Layer 4 of a small transformer language model trained on English Wikipedia (11 layers, counted from 0, width 128).
A neuron's activation on a vector x is SiLU(gate . x) times (in . x), where the dot is the dot product.

Input weights of the MLP neurons that the questions are about. A number n stands for n times 0.00065.
n19 gate: 165 -35 -40 -127 -118 -127 192 -98 22 -154 -30 -4 -265 31 47 -118 -4 26 21 207 61 -285 -96 214 -163 -146 -112 22 26 -110 25 -49 70 -101 -173 228 43 -136 -110 22 69 -91 -69 56 -78 181 217 0 115 86 -165 -334 -38 204 134 86 -204 201 9 -31 83 203 -87 70 -262 178 64 51 -89 203 114 -87 -173 0 -76 17 -30 193 -43 208 -34 43 119 -317 -133 -9 294 56 76 -205 126 -238 13 -22 -4 -232 44 -231 -235 -90 -125 98 26 186 365 -55 -203 81 -9 177 -4 -86 191 9 13 61 -210 -98 9 -128 253 187 334 25 86 -289 -102 -177
n85 gate: 137 124 82 192 -214 107 -356 38 -184 -34 -55 17 -42 -70 173 17 -4 4 0 -69 208 -21 -257 -265 17 198 -25 -167 21 -82 -142 -26 -209 -147 4 212 13 49 170 251 139 267 131 94 140 9 -94 174 82 -194 -150 -136 67 -184 -38 0 22 130 -52 -172 22 13 -103 -163 38 -145 -219 -79 -132 -24 211 154 -39 41 -128 84 105 63 -118 92 46 -55 8 270 -135 278 167 -59 203 31 230 140 -33 -63 22 103 26 -163 30 -34 -70 -210 299 70 -274 -244 8 71 -255 -81 139 199 -113 68 162 21 17 67 88 -135 25 -47 -375 62 -182 -102 134 225
n101 gate: 57 -102 -144 0 -57 -260 -45 -270 -73 40 -156 -150 259 -162 -68 167 -221 8 144 29 8 -93 12 227 -20 8 -112 138 53 25 -40 50 61 152 70 -114 61 46 -138 -172 -16 205 161 -121 108 51 -20 16 -41 -228 -24 -113 -135 4 48 -20 50 56 -99 -247 -110 310 264 -118 -36 8 -20 12 -279 89 73 -244 -239 -23 -90 -104 -116 -52 -164 63 -247 385 -91 276 -52 -240 -48 -116 -204 -70 -206 -221 39 221 -46 135 118 146 -25 64 117 -28 4 47 -56 -157 8 -128 -4 105 -132 141 -52 -138 -93 33 156 -87 -180 -215 -20 28 123 102 109 -161 91 -12
n188 gate: 43 125 70 -214 22 194 -160 29 22 -215 157 13 -97 -229 -309 39 13 -173 127 -26 60 77 -267 300 -98 -136 42 173 -215 13 -130 -75 138 308 -26 -192 137 12 113 100 152 -226 -64 206 17 -72 -64 103 -31 85 65 313 -172 130 26 -38 57 186 174 111 -104 60 0 151 -140 -219 -263 -50 -104 -4 290 -155 -44 228 -104 85 135 -98 -306 -67 -148 -51 -147 -50 -97 238 46 -13 -162 119 -13 -243 -54 -200 35 4 69 13 -110 123 -146 -118 56 267 208 29 -77 59 -102 60 -195 107 46 -99 94 104 -182 173 -17 -233 178 82 -195 21 205 -38 -151 -47
n216 gate: -197 125 -321 397 -64 -129 -133 -63 -4 13 152 -158 88 -303 -25 -77 106 -159 -144 108 362 -187 60 21 -47 169 296 13 -43 177 25 101 214 -9 -109 183 -308 -8 0 -91 -135 38 51 -90 -182 0 -64 213 -74 -271 -159 -26 4 218 -98 -72 57 88 -48 -93 -9 208 -9 90 -89 124 195 -100 232 74 198 137 122 120 -282 156 -126 -211 17 176 -152 77 -67 -54 110 59 25 135 62 -123 -85 102 58 -51 -115 9 -60 -133 -258 85 62 -63 184 66 42 116 51 -164 43 -230 -101 47 255 -129 77 -56 173 0 84 -34 232 26 22 -132 -68 0 281 -149
n235 gate: 56 -9 257 -42 26 -9 -56 232 164 93 21 -181 30 -159 229 43 -55 -143 -179 48 13 94 -35 -89 47 -115 196 186 -65 -230 151 -216 -69 -174 -298 -260 120 -106 -67 -126 -25 64 -111 -64 85 40 77 -90 166 119 108 -9 -160 177 81 -21 83 -127 -48 -293 -83 -56 -82 -173 170 194 -43 -92 251 33 -221 121 -92 71 -125 51 102 170 -4 206 -81 30 265 42 17 55 262 -136 134 119 9 47 147 -73 133 -291 -134 -233 -202 -183 93 -17 73 -250 -30 -29 343 -42 364 193 -102 145 4 17 112 -13 -68 -333 -81 110 -153 -142 170 -100 -205 107 -29 -43
n236 gate: -61 -92 50 -101 321 115 -61 -30 42 -247 271 213 -7 301 -34 69 -136 -247 90 -54 -87 -80 -310 150 -11 124 4 -98 88 81 -37 222 -50 370 -128 -241 -213 7 -52 0 26 -64 148 -38 -147 52 0 152 -58 -121 -73 27 22 183 57 -102 27 -30 70 181 185 87 -76 -15 91 -137 -23 130 -48 -62 -134 0 31 143 -74 -34 -188 -49 49 -149 60 -27 -156 -67 60 -256 -52 45 -18 144 -99 189 71 -15 -59 242 31 69 -39 -4 71 22 -50 0 211 -129 -91 53 4 49 -162 284 45 -199 30 -104 136 -217 139 26 -102 -23 142 129 -114 0 -123 0
n358 gate: 148 183 -23 22 -91 34 -145 -119 -8 -123 7 11 74 -121 0 -148 98 215 -131 -88 -26 -94 -30 -101 -15 -97 4 129 53 -19 -44 97 -15 -238 85 -210 57 -79 236 84 -131 192 -15 -170 -300 -138 -57 -113 58 150 121 -4 -67 -230 -45 -4 -201 15 -162 47 -172 -79 -68 -34 180 -91 -41 70 -29 76 153 -198 108 -4 140 -168 -216 26 60 341 213 170 196 -114 37 -15 -138 -134 -81 93 234 72 166 146 -160 -8 -102 0 -139 187 -125 -63 -42 26 183 103 60 52 90 -68 -138 -120 78 -76 117 11 138 282 153 202 -101 -76 -172 -44 132 45 96 -87
n377 gate: -8 76 -226 137 231 53 213 44 91 -7 191 200 -189 120 190 15 71 145 86 -149 90 -128 61 60 67 -205 -146 -47 186 -34 -59 -135 -80 -180 0 -15 121 262 173 -153 78 221 -83 219 22 -158 -136 53 92 -164 117 -249 -167 92 -75 176 -66 -22 -115 -62 172 38 -228 27 -71 -83 -183 -15 15 -83 -194 91 -39 -113 -253 101 -100 15 135 -166 115 -106 -52 -33 -101 63 171 -182 -22 -120 173 -79 -40 15 121 -84 189 -57 96 -7 -167 -41 8 11 -52 -136 -154 -11 -53 -173 7 -8 37 -49 189 183 134 -11 190 104 198 -87 99 7 94 -30 70 -184
n443 gate: -145 56 -137 5 103 -47 -19 -325 5 -101 226 -33 197 -38 78 -258 -245 -178 194 90 126 -46 141 -133 194 -240 -55 38 -33 367 68 -210 -117 -274 -271 182 51 -306 -177 161 -271 -37 74 -75 -79 -307 149 139 9 337 51 75 -197 -91 -46 -403 148 165 43 188 71 -264 -42 -61 -139 -37 -249 -199 -131 -85 174 52 157 41 32 -64 -216 115 -106 -91 170 -9 383 -50 -37 -134 5 -55 0 -234 51 186 50 -148 159 198 150 28 315 -97 -58 -174 51 -23 143 -190 -102 -156 -42 251 -9 46 41 -51 23 38 -115 -119 -226 55 97 -33 203 -99 -83 -46 23 121
n453 gate: -25 242 -8 40 366 17 -50 118 137 94 12 -240 94 -81 -69 -137 29 150 49 92 -194 -194 50 65 -49 -25 -86 -98 174 142 -162 -97 -124 251 17 -197 25 28 177 -201 -16 209 -198 66 -98 -112 -12 -78 4 -16 -37 145 8 -251 -12 -317 68 -179 -101 34 -259 12 208 -245 57 -87 -25 -76 141 0 184 254 67 272 -44 -269 -12 -66 192 89 53 -207 -20 -121 86 -205 -73 -347 145 21 215 -82 -56 115 132 4 158 -71 17 16 -43 -24 203 -145 78 -52 115 -110 -66 243 57 -8 114 -249 -95 -29 -114 -158 -86 -224 176 -87 13 120 25 25 101 -140
n487 gate: -143 -48 -7 111 191 -232 -99 -158 0 -18 -149 59 65 38 90 -162 36 50 -76 -74 172 -91 -18 -112 145 -76 177 -68 -180 -92 -150 34 213 211 34 -121 -37 -52 -221 -215 -4 65 -4 77 -76 -84 37 -33 74 58 -55 73 -18 57 40 -204 149 126 45 140 -30 -25 7 121 62 99 -43 -157 -39 157 -26 66 63 92 -242 155 -50 65 -7 -64 -43 216 -107 -96 141 174 -43 -159 210 49 -157 -18 75 -225 -189 4 -209 129 -146 72 75 155 -92 -39 141 -21 -40 119 -149 0 72 47 36 -4 -128 276 -58 -147 65 -148 -192 -150 -155 362 -29 -65 -201 -36
n507 gate: 68 -200 -12 -12 16 -104 -140 -168 100 -121 16 -92 16 -286 -149 -28 59 -98 -149 -169 274 -147 212 -227 67 -326 -91 -29 104 -76 194 -33 196 113 -69 -240 239 -151 -66 210 145 -130 32 107 -36 -25 91 123 -133 -20 72 76 -4 -74 111 142 122 20 89 107 129 51 -104 184 -47 -167 -39 85 -162 -19 -24 156 89 88 58 24 114 138 -150 -117 -20 16 -82 -35 -82 24 -328 -35 70 -244 151 210 120 142 -57 100 -28 36 207 142 78 -39 195 108 -87 89 190 141 -95 127 20 150 183 0 -243 88 102 277 299 -110 -134 -52 32 -108 -59 67 121 28
n19 in: 21 -71 21 158 -241 183 -195 -69 25 -354 -151 269 167 -51 118 17 262 178 29 -159 103 -99 154 -155 -4 -155 147 102 83 217 149 93 -75 -38 -173 97 -8 67 -121 -142 -86 41 4 12 -127 95 -50 74 -4 86 -70 29 -85 299 -53 -49 -89 -73 -50 68 88 -205 17 203 -90 -25 -57 233 56 391 -142 -8 80 -76 -88 -41 77 176 114 -4 183 79 36 -88 -81 29 -77 -73 305 80 74 8 -48 53 30 -154 195 -199 -186 -286 -123 -57 12 4 45 124 313 69 222 111 57 -275 -117 37 -12 -96 -49 97 29 106 -8 182 -67 -192 29 -337 -166 -99
n85 in: -29 240 -171 -101 141 157 54 36 -4 57 -53 132 -186 174 -12 -33 -65 -218 -4 8 86 -49 112 -8 -159 -232 -77 -204 37 29 -48 -8 -178 -129 -164 -4 82 219 204 -171 150 -123 -98 74 -57 -103 70 230 -63 -41 21 -8 97 -129 37 327 -38 24 -92 -17 42 303 -236 29 90 -128 98 144 236 -110 108 66 -193 -246 116 -158 4 159 24 -113 126 -82 201 -184 -207 8 -117 -57 -116 -245 259 328 -24 -94 -59 -79 -169 -120 67 102 -76 57 317 108 20 80 -119 -12 -316 -164 37 -25 -206 17 -165 -129 118 -20 150 252 53 21 171 64 20 49 -129 66
n101 in: -148 -81 199 70 -188 -112 9 197 -54 -396 18 -36 -193 -51 181 -63 168 -145 -159 -222 -174 -214 157 -101 -44 115 62 69 -67 32 92 261 -296 -36 14 104 -107 153 209 -172 0 53 231 179 155 -98 187 -76 55 -168 -107 161 -26 223 200 -67 -55 26 -77 28 -36 -89 40 -103 137 -157 226 -352 269 -124 -122 -193 59 254 174 -9 13 66 133 22 -53 49 61 13 -62 49 149 185 0 -124 -254 -80 100 9 -138 -261 -166 -144 146 -230 -60 -162 13 -39 115 108 -187 203 205 -214 26 -27 175 -22 58 54 -62 -140 349 62 -22 -286 -163 -138 -120 138 214 142
n188 in: 168 92 -77 -112 27 -100 23 -105 -100 184 -238 -31 191 47 -199 -4 49 75 192 -19 68 -53 157 -90 -124 -158 238 -43 92 100 -123 90 -126 -31 47 130 -160 36 19 43 -56 223 -209 -8 15 60 -145 -95 -54 128 -237 34 4 -179 -212 27 -4 218 -43 -102 200 121 -4 -134 136 -153 -151 26 -104 51 -96 -134 -39 -173 207 79 176 45 -83 -15 -158 -80 34 -141 -98 83 90 -4 52 59 -129 -91 -37 23 271 -92 134 222 -113 45 122 150 -118 7 -53 -126 -292 101 68 4 -98 220 -4 -122 84 173 -19 15 177 -83 207 153 12 -225 208 288 60 -64
n216 in: -109 -4 -246 -16 282 -148 4 -86 110 165 212 172 -136 194 25 13 212 160 -8 251 -25 -117 80 -223 -12 -8 12 -35 63 309 -155 -258 -63 13 -73 249 54 -243 135 21 33 -54 -150 38 -200 48 -142 75 -89 -104 92 -121 -148 -37 37 171 116 -4 -98 35 -25 104 -122 21 187 8 50 -477 33 -60 97 51 171 -150 130 8 58 66 41 -107 -178 -75 115 -61 -45 -133 -91 219 -146 -60 75 -300 -114 -116 -9 38 -172 143 -111 -33 104 -103 -180 -118 99 -57 159 -281 42 -171 116 4 -365 -42 101 -84 4 -21 70 70 54 -164 -76 -223 -54 196 -4 279
n235 in: 44 68 88 -73 107 -163 -44 213 223 257 47 -107 19 -110 -4 -48 129 -93 -317 -164 126 114 -147 -12 188 20 184 0 -16 -60 58 101 206 -200 -32 316 -99 -229 185 -28 113 -129 -83 -20 -165 -21 4 -122 -330 117 -83 213 -155 -221 90 -39 198 16 8 4 156 228 16 63 -215 -170 27 204 -161 -45 -60 -79 36 -53 173 -222 51 -63 98 -66 -47 59 -158 -19 144 192 -39 -160 -169 -101 16 90 -23 -200 192 48 -55 83 -178 0 -49 23 253 46 -31 65 -51 -39 83 63 -12 161 101 -103 -20 24 66 136 102 -242 -144 -210 184 4 8 -20 -205 -51
n236 in: -68 170 57 -39 113 -16 8 -114 36 -40 68 36 142 -25 -183 -48 84 -178 -72 -98 -52 -108 -142 -16 143 139 -20 -195 20 89 -216 -33 -52 65 57 466 117 -80 -86 -147 -131 24 216 52 108 -130 -48 225 -106 -159 218 16 -99 -118 180 -76 -238 123 -57 -125 -4 -352 -141 -24 -8 -125 -131 -12 -8 35 -110 -44 -74 74 109 206 36 -127 72 146 -155 -169 20 -157 111 -8 -154 99 -113 -29 -96 -84 8 12 79 170 -89 -392 214 175 37 79 -101 -215 -36 324 -40 -87 260 156 -24 104 -240 -20 105 65 28 47 -79 56 75 -206 203 8 -20 -72 -229 104
n358 in: 41 -186 206 -94 0 82 115 -156 160 76 103 -115 51 72 26 -145 0 134 37 -86 -70 37 71 -26 -81 -113 55 -114 286 34 137 -174 -219 30 159 -58 -100 -60 11 -206 69 26 143 -74 15 39 -273 74 -124 344 56 85 94 40 -4 103 -212 44 94 -252 -150 -132 -111 26 -48 -167 -73 -36 -151 -39 -11 -30 41 -79 86 -11 -204 59 66 4 -11 -96 188 36 55 22 167 -113 86 167 277 -26 -40 117 -95 -97 -19 126 -144 33 -145 40 -44 -39 0 90 295 -117 63 -33 201 -103 116 -197 -159 -71 179 -116 263 -26 22 -59 131 -86 37 59 87 -320
n377 in: -74 70 38 32 87 4 319 85 29 -154 -98 -214 -69 51 -49 128 -155 -166 195 -146 271 119 190 12 -110 -49 -12 85 116 154 137 -68 -78 -71 -38 108 -103 70 120 -247 28 49 -147 309 253 -4 -78 115 -251 16 -70 74 -40 -36 168 201 -25 12 -239 -115 37 -90 128 -95 65 -194 20 -12 132 -94 -33 -240 -42 72 -180 4 -41 82 -289 -105 -12 -78 28 4 -191 37 194 142 -36 34 -370 -8 68 282 -85 208 -120 -17 143 175 -8 -211 111 48 -261 -180 164 -236 -41 -70 -142 25 -121 -111 268 -29 -163 -57 150 102 199 17 125 -4 78 -241 -93 20
n443 in: 11 -76 162 7 -99 149 73 -127 34 -157 -79 232 15 -133 22 -164 109 82 38 -135 239 -30 -19 157 30 -131 -23 12 -23 92 -230 -237 -114 -50 -23 -207 15 -180 -181 -177 -228 -57 49 110 38 -32 -19 64 -178 165 228 -212 26 -108 -23 -91 -105 101 112 63 -65 -117 -130 -171 -68 38 -210 22 52 83 19 191 135 -70 -148 7 172 56 -342 -100 101 137 163 -44 4 -4 0 45 11 -19 136 -91 85 -151 141 -126 -30 -65 50 -150 39 4 -72 328 255 15 -170 -127 -170 151 75 42 108 148 49 -96 -45 -26 157 -198 139 91 61 169 75 -158 -130 -219
n453 in: 12 188 -84 0 92 54 33 -49 38 98 -41 129 -82 13 -164 4 205 122 -115 -76 -83 -99 -183 86 -82 189 242 -193 -46 310 -121 4 312 -231 72 -117 332 -221 -93 21 -33 -41 25 -79 78 165 -8 29 283 70 -83 -170 -154 32 -91 -41 -13 20 143 34 251 -41 -254 -17 -16 0 -144 149 226 -79 33 -46 97 -192 -85 106 -53 131 -33 -85 -4 37 -85 -85 37 -78 -265 -249 -64 21 -66 -21 -226 8 81 138 -299 50 93 -86 -51 -163 -87 72 25 -181 -8 -119 78 182 -147 -41 -65 -25 29 -171 -70 94 -53 -221 -139 183 -214 -48 49 474 28 -322
n487 in: 90 -180 -254 -98 -162 -14 72 14 -68 -187 25 86 208 26 -71 -18 -138 -144 57 -160 -82 275 101 35 85 71 0 -81 223 22 129 -59 0 47 -66 21 -229 -10 24 95 -88 46 -150 -43 -146 -116 150 161 4 -206 -22 -132 -28 126 100 -125 62 18 -15 -104 83 11 202 -18 92 136 -234 -3 125 21 -47 -14 110 121 31 -81 -46 -28 -14 25 53 -104 11 84 14 128 102 110 -157 312 -14 29 136 -75 192 -83 -4 43 -143 -103 -30 -134 65 292 -35 167 61 272 93 -150 110 -225 -32 -57 -150 87 -64 113 -28 -53 -18 -276 -87 35 36 285 4 114
n507 in: 86 34 -49 -33 -60 135 86 -95 101 -40 7 -146 59 -199 -122 97 -59 -51 -92 163 115 56 146 -110 -66 55 144 -27 146 64 -189 -65 75 -8 202 65 41 121 65 -155 -166 -7 -96 86 107 94 -71 -71 -140 -214 -15 78 -18 37 215 219 95 -92 -87 -46 -124 137 56 112 48 -142 103 -65 -25 -111 56 154 -65 -86 -101 166 96 -111 4 0 -18 -119 -29 167 110 -162 -128 -169 206 -99 19 56 47 -52 -243 173 389 169 65 133 -196 235 -19 120 -59 243 52 210 26 141 0 -59 40 -7 198 -180 55 44 276 -103 -37 15 41 -58 -245 178 252 -137

Each question shows a token from some text and the vector x that enters the MLP there. A number n stands for n times 0.0073.

"em": 57 -77 -71 39 -58 -26 107 88 28 37 17 -37 76 -13 119 95 204 137 195 -4 85 -186 -112 -86 56 -36 105 -28 -64 -25 -72 160 -45 83 -35 -67 37 -54 -70 -44 5 7 307 -48 -43 -77 -70 -18 51 -144 -58 27 67 34 46 -188 -44 -164 -237 -73 -84 -15 -165 -89 -151 -36 -112 163 73 207 148 -51 19 1 -152 119 151 58 -113 -157 -117 44 -68 136 -99 54 35 -22 -78 -159 -126 -8 35 97 41 -152 96 155 -224 -155 83 100 188 -4 27 41 -18 -212 232 -122 118 0 -65 -107 74 124 121 -48 188 -181 61 -231 74 171 69 -82 121 -119
The neuron with the highest activation: n101

"ed to": 58 -80 269 -182 114 -272 -99 46 74 -5 -77 166 -14 76 -80 -212 -154 -189 10 70 1 5 -83 -6 70 -40 -10 -139 56 14 61 41 -175 125 -49 88 -15 20 17 14 130 73 -60 -4 -31 11 38 -21 -82 -195 142 209 -165 -4 94 88 34 -30 -156 -134 61 -98 227 70 155 -79 79 -14 121 30 44 -183 -47 -137 -275 -32 86 -29 6 155 -84 122 148 -8 83 159 102 121 -120 12 124 -52 -199 28 -10 31 -120 20 -176 -154 -212 -18 -84 77 -1 125 31 151 81 2 -184 94 56 21 109 161 -52 -85 54 64 26 -209 -92 14 -44 72 19 -26
The neuron with the highest activation: n235

"3": -11 96 189 -95 -118 241 -130 -199 -26 86 35 68 255 -46 1 7 10 -113 -68 -140 203 3 -94 9 61 13 100 93 -34 -83 88 26 -63 -2 51 -60 73 98 -76 2 60 -85 63 123 -48 95 -150 12 -98 -113 85 -87 -43 -115 -16 153 -55 -256 165 166 -27 -120 60 -103 -18 38 -10 31 69 -1 107 -204 -75 -25 -74 -119 -151 -106 195 -97 -38 317 -97 58 79 -38 -101 -185 -61 52 36 8 -8 -30 166 -91 277 112 -32 -107 -19 -14 6 -129 -28 76 -29 47 -41 -98 -63 25 224 -178 215 -90 -3 -37 52 89 37 -195 176 -6 -13 42 28 -69
The neuron with the highest activation: n358

" about": 5 86 53 -145 -38 -81 -66 -48 44 -86 -65 86 78 -264 -51 -189 -81 10 -157 24 -145 109 93 -28 140 -152 -51 -58 41 17 -91 -37 -73 133 -29 59 149 151 -17 16 36 186 -79 -49 -86 23 -117 -45 82 -113 102 274 26 -38 -130 305 27 142 -262 -229 -37 -160 225 -29 31 -73 29 133 -72 -53 42 -55 -137 -29 -189 -44 -48 -68 47 31 99 14 113 159 -75 62 240 67 -24 59 48 -88 -120 63 -53 29 -140 114 -5 27 133 13 -180 215 59 77 93 -97 -25 -20 160 171 -36 72 44 28 -2 -77 -27 25 -63 -58 -255 29 36 12 80 -141
The two highest activations, in order: n358, n188

" In ": -11 131 242 -32 -60 -67 48 71 161 31 157 105 5 35 -145 -196 -16 22 25 -78 -69 -74 97 24 94 -153 -215 -169 106 -45 123 -77 -173 118 -69 -33 112 194 -189 63 130 43 96 -23 48 -19 -233 -76 -172 33 42 84 25 187 31 69 76 2 -136 -72 -28 -29 199 -132 97 5 -107 9 -101 -119 -15 -264 130 -131 -157 39 -36 -222 25 -14 -16 -83 43 102 150 141 -87 249 -149 -21 75 -78 -155 -97 71 1 -16 -19 -81 -34 -97 52 38 127 -63 157 31 42 40 89 35 78 -19 57 -36 -78 139 142 -23 122 -133 -65 -130 0 51 -13 79 -23
The neuron with the highest activation: n453

"ar": 151 49 56 -26 60 50 103 -31 -11 -6 67 163 136 46 84 109 37 160 -65 -17 156 57 99 -82 -184 122 -360 50 12 0 -50 118 -91 -164 2 -87 144 -72 -168 -68 32 -80 -96 64 26 -90 -89 106 37 25 67 22 24 -267 -77 80 -92 -120 251 -151 98 95 73 -208 120 101 76 -109 163 -86 -118 168 -161 -5 -46 2 -98 -49 -19 -171 -209 52 -80 186 -22 5 186 22 135 11 85 -49 -64 114 111 -80 -4 84 -289 65 158 136 16 -42 27 79 97 13 -70 -97 -176 125 -143 -44 166 16 46 16 67 -94 -142 -88 79 -140 4 -111 41 -135
The most active neuron and its activation: n377, at about 0.41

" Br": -22 70 -346 -97 -184 -20 -38 1 -11 -155 141 54 -275 -124 -90 26 236 -231 5 -42 104 -85 -80 2 83 -21 -53 91 -140 30 113 81 -135 147 6 14 -28 -139 -202 -126 42 71 19 20 -81 196 -156 47 -62 198 -74 54 -47 -74 34 103 -81 62 44 -138 18 -62 -109 -128 -9 0 -21 97 -144 -51 40 -139 221 -92 28 14 26 88 -69 -131 43 89 -29 107 18 -6 121 -23 -108 -87 212 138 115 283 172 36 81 104 -198 212 0 85 38 -82 -50 72 113 -51 46 27 -7 50 -175 36 -75 -151 157 174 -210 -40 101 -136 1 114 55 13 37 103
The neuron with the highest activation: n358

" rem": 3 -117 -131 27 -227 -110 172 79 19 -8 106 -19 55 -117 41 -188 44 -33 74 -44 11 -323 -3 -81 -90 -122 15 3 189 19 -29 -92 -211 73 -77 58 192 -87 -114 142 -42 129 103 -94 1 31 -220 23 80 -196 -113 100 -7 137 -43 25 213 120 -127 22 -34 -60 -20 -86 -29 38 75 76 187 -84 -26 -36 233 -48 -184 -141 246 22 87 -98 -13 106 212 66 -49 140 -63 -77 -3 -91 140 -49 -40 -214 -105 14 20 257 -162 -32 115 123 -47 37 31 173 69 25 72 -38 -101 -22 -221 62 -4 -124 37 -68 -65 59 -54 51 107 127 133 -41 -64 -42
The three highest activations, in order: n216, n19, n443

" y": 111 134 146 147 104 134 47 120 -57 -131 -66 107 26 -128 150 -30 -22 9 -8 -26 -14 55 79 -85 -161 -96 2 -126 98 87 41 -52 -137 -157 -168 -51 47 168 67 74 52 130 55 134 -7 33 -57 99 -235 -31 -270 54 -220 -101 -41 51 -301 -39 87 -75 -15 -136 0 -126 244 -15 18 -18 7 -171 69 -37 32 14 -53 -69 -12 109 -30 133 -42 147 -30 57 -104 -48 -89 -91 -3 -93 -69 173 -19 -25 -100 -173 35 -14 0 101 116 -120 108 -39 64 129 -268 59 -42 136 -70 192 -130 -52 72 63 7 -74 -16 -65 -39 -90 -120 202 246 -48 125 11
The neuron with the highest activation: n85

" pass": -171 -133 -331 110 -234 66 -41 57 -117 12 101 181 -2 129 -46 -101 9 -74 -15 122 20 -154 -126 -56 34 -34 220 -37 32 15 -137 8 -82 78 -85 53 41 -71 -42 -55 -143 29 139 39 -5 103 -60 138 112 -88 -16 4 -124 114 2 201 35 24 -141 -477 -93 -6 153 -214 91 44 210 4 -15 7 93 -104 83 -184 -67 -73 90 30 238 -91 54 16 9 -46 -124 126 -65 -184 37 18 70 94 197 -145 -72 91 74 36 -13 156 29 -73 218 85 164 -70 -95 -10 26 34 -108 19 49 21 115 97 150 29 22 -22 -27 -165 -83 -94 44 -73 3 -185
The two highest activations, in order: n216, n85

"22": -151 77 121 -38 61 202 -219 -76 -45 91 37 124 -52 -31 -21 -73 -82 -16 -104 -3 43 -72 -156 -93 118 54 -13 97 -62 -21 93 -60 -94 14 27 13 156 49 -58 85 62 -157 56 14 -99 66 -47 110 -276 136 -72 -180 -38 -19 -29 164 -135 -62 69 201 23 30 120 -269 8 87 66 124 65 -42 -4 -97 -100 69 -73 -112 -94 -153 99 -190 -234 287 96 -73 103 -99 -121 22 -119 -98 19 81 45 11 128 -95 196 176 -56 -113 -42 74 4 -13 -23 58 -45 65 -16 -92 -21 81 28 13 196 19 4 -10 87 35 25 -77 243 135 -190 108 45 -106
The neuron with the highest activation: n487

" September ": -135 101 80 -42 -26 -46 47 -55 -103 53 41 -2 -28 158 171 -104 -73 123 -4 -35 67 -164 -26 70 41 59 5 -185 53 86 90 23 -146 -13 -51 -97 29 172 -214 9 89 11 49 -22 53 27 -107 73 -67 -21 62 -227 100 31 57 230 -23 -40 -32 -105 -96 -153 10 17 107 48 52 229 15 -69 119 -22 135 -81 -229 -59 -95 -202 -110 -230 -61 51 34 151 87 104 -143 65 -17 25 32 -105 -157 -2 -55 9 100 198 108 -174 -84 83 141 79 -150 -39 109 161 -37 46 0 -113 -206 55 86 68 17 182 124 1 42 -265 100 -118 67 42 95 -46
The three highest activations, in order: n377, n85, n235

"ed ": 83 118 -30 -112 -14 -71 261 54 86 -41 89 113 7 -46 123 -23 11 56 -64 -105 77 -69 -68 -15 126 -89 -177 -114 -115 -48 165 21 123 105 -14 -71 -24 101 59 18 -71 155 93 -13 17 -12 -73 -51 100 -199 -118 -33 -23 211 140 210 -4 -31 -228 -108 -193 -284 176 -168 234 68 77 17 58 -131 -16 -309 -95 78 -190 -118 161 -104 -17 -26 -96 88 101 -22 143 34 -100 11 -224 80 -223 -82 -133 -26 17 0 -96 169 -112 -23 -45 42 75 127 47 38 -82 -11 134 70 -34 155 -153 -114 64 -48 75 -36 212 -51 115 -42 61 3 27 58 26 -71
The neuron with the highest activation: n101

" League": 49 91 -103 -34 19 -6 -40 -102 -71 -84 -27 69 -213 87 98 -47 -73 -89 -122 55 10 -14 -18 -175 106 63 -182 39 61 69 151 58 -9 18 -162 -36 152 -27 -25 -61 99 -78 18 76 -133 19 -23 106 -251 8 -156 149 -107 -140 39 -32 79 -46 -166 -177 38 13 -232 -334 -68 -63 32 101 -16 -51 -96 42 181 -149 -100 58 -21 53 96 -45 -94 297 -26 81 126 2 332 43 -91 -167 194 -171 18 124 47 157 -81 96 -23 -137 55 -66 -51 -2 75 47 238 32 80 -31 4 10 18 -12 150 61 95 -15 97 36 88 -99 176 -124 -36 -93 73 -54
The two highest activations, in order: n377, n235

"h": 170 34 36 47 24 118 61 -15 211 -115 36 89 119 0 88 29 -23 -111 -209 -46 38 -79 44 -140 -4 136 -220 15 62 -181 -241 5 75 -195 -171 -140 57 70 -19 -202 28 -2 -45 -25 -56 -132 13 63 -138 -126 -13 78 22 -157 17 -47 125 -87 97 84 60 -95 -20 46 58 174 -64 -39 191 104 -123 35 -102 -93 -62 90 -38 44 -47 -9 -73 169 -93 57 40 42 -22 2 79 149 126 -28 -125 77 118 -223 31 53 10 -28 49 115 -41 151 -6 105 -102 24 -56 -9 -260 81 -72 -121 206 245 -216 269 105 114 67 -251 -42 97 -73 -84 118 -149
The neuron with the highest activation: n487

" Award": -87 132 60 -23 -6 92 -224 -59 57 -62 18 16 -298 -28 86 -101 15 -8 -119 33 -189 -150 7 -101 53 40 -109 -138 109 38 19 -106 70 115 47 -35 180 -22 160 79 135 -55 -63 67 -85 -15 2 -35 -317 154 -232 73 109 6 32 56 -78 -26 -132 -183 -52 -48 -48 -274 65 30 -141 -90 -57 32 115 -27 131 -164 -50 -46 -20 43 84 -190 -137 118 148 239 17 70 -81 -1 18 -257 108 -31 -106 -41 133 113 75 86 -47 -72 67 63 -184 83 121 74 245 -134 130 -76 -44 20 7 -78 141 112 89 85 111 87 2 11 62 -29 -57 3 85 -89
The neuron with the highest activation: n358

" cont": 10 -109 -293 70 -60 6 85 -58 -124 -165 10 100 140 -99 -26 -42 94 -28 -3 22 -103 -146 67 -69 -65 6 71 -167 94 -12 -162 -38 -97 -88 -132 -9 146 9 57 -16 146 196 128 -109 -46 -33 -281 -77 22 -27 201 77 -64 69 27 -122 48 9 30 -128 -33 -60 -122 48 278 106 -68 -162 74 -131 42 -85 34 168 11 -68 -82 -84 -7 -116 73 56 48 122 -52 24 74 20 -99 158 19 123 -88 -263 11 8 9 95 -175 118 220 1 158 233 -50 -68 -79 40 89 207 -52 -51 -50 133 -34 167 -172 -76 80 35 91 67 4 135 251 -128 -127 -53
The neuron with the highest activation: n487

" P": -177 91 -94 74 -87 57 102 153 -84 -47 71 87 -65 -142 41 -117 273 -195 -215 -147 14 -79 -96 -96 44 -74 -111 14 89 -69 339 69 -35 57 -34 -133 77 -123 -266 -97 -2 -56 78 -26 -212 131 -44 39 -42 -35 -22 75 -60 29 -31 -19 61 -94 150 -16 -112 66 -31 -48 -23 138 66 -14 -149 15 78 14 -15 -185 18 144 44 49 77 -75 53 -42 97 162 69 157 -46 108 -132 -190 -71 75 70 -48 308 36 21 149 -45 127 5 36 84 51 156 -17 114 11 -106 223 -54 -40 -157 -144 12 36 -93 -5 101 -38 -104 -11 36 -66 118 -80 -83 -92
The most active neuron and its activation: n235, at about 0.5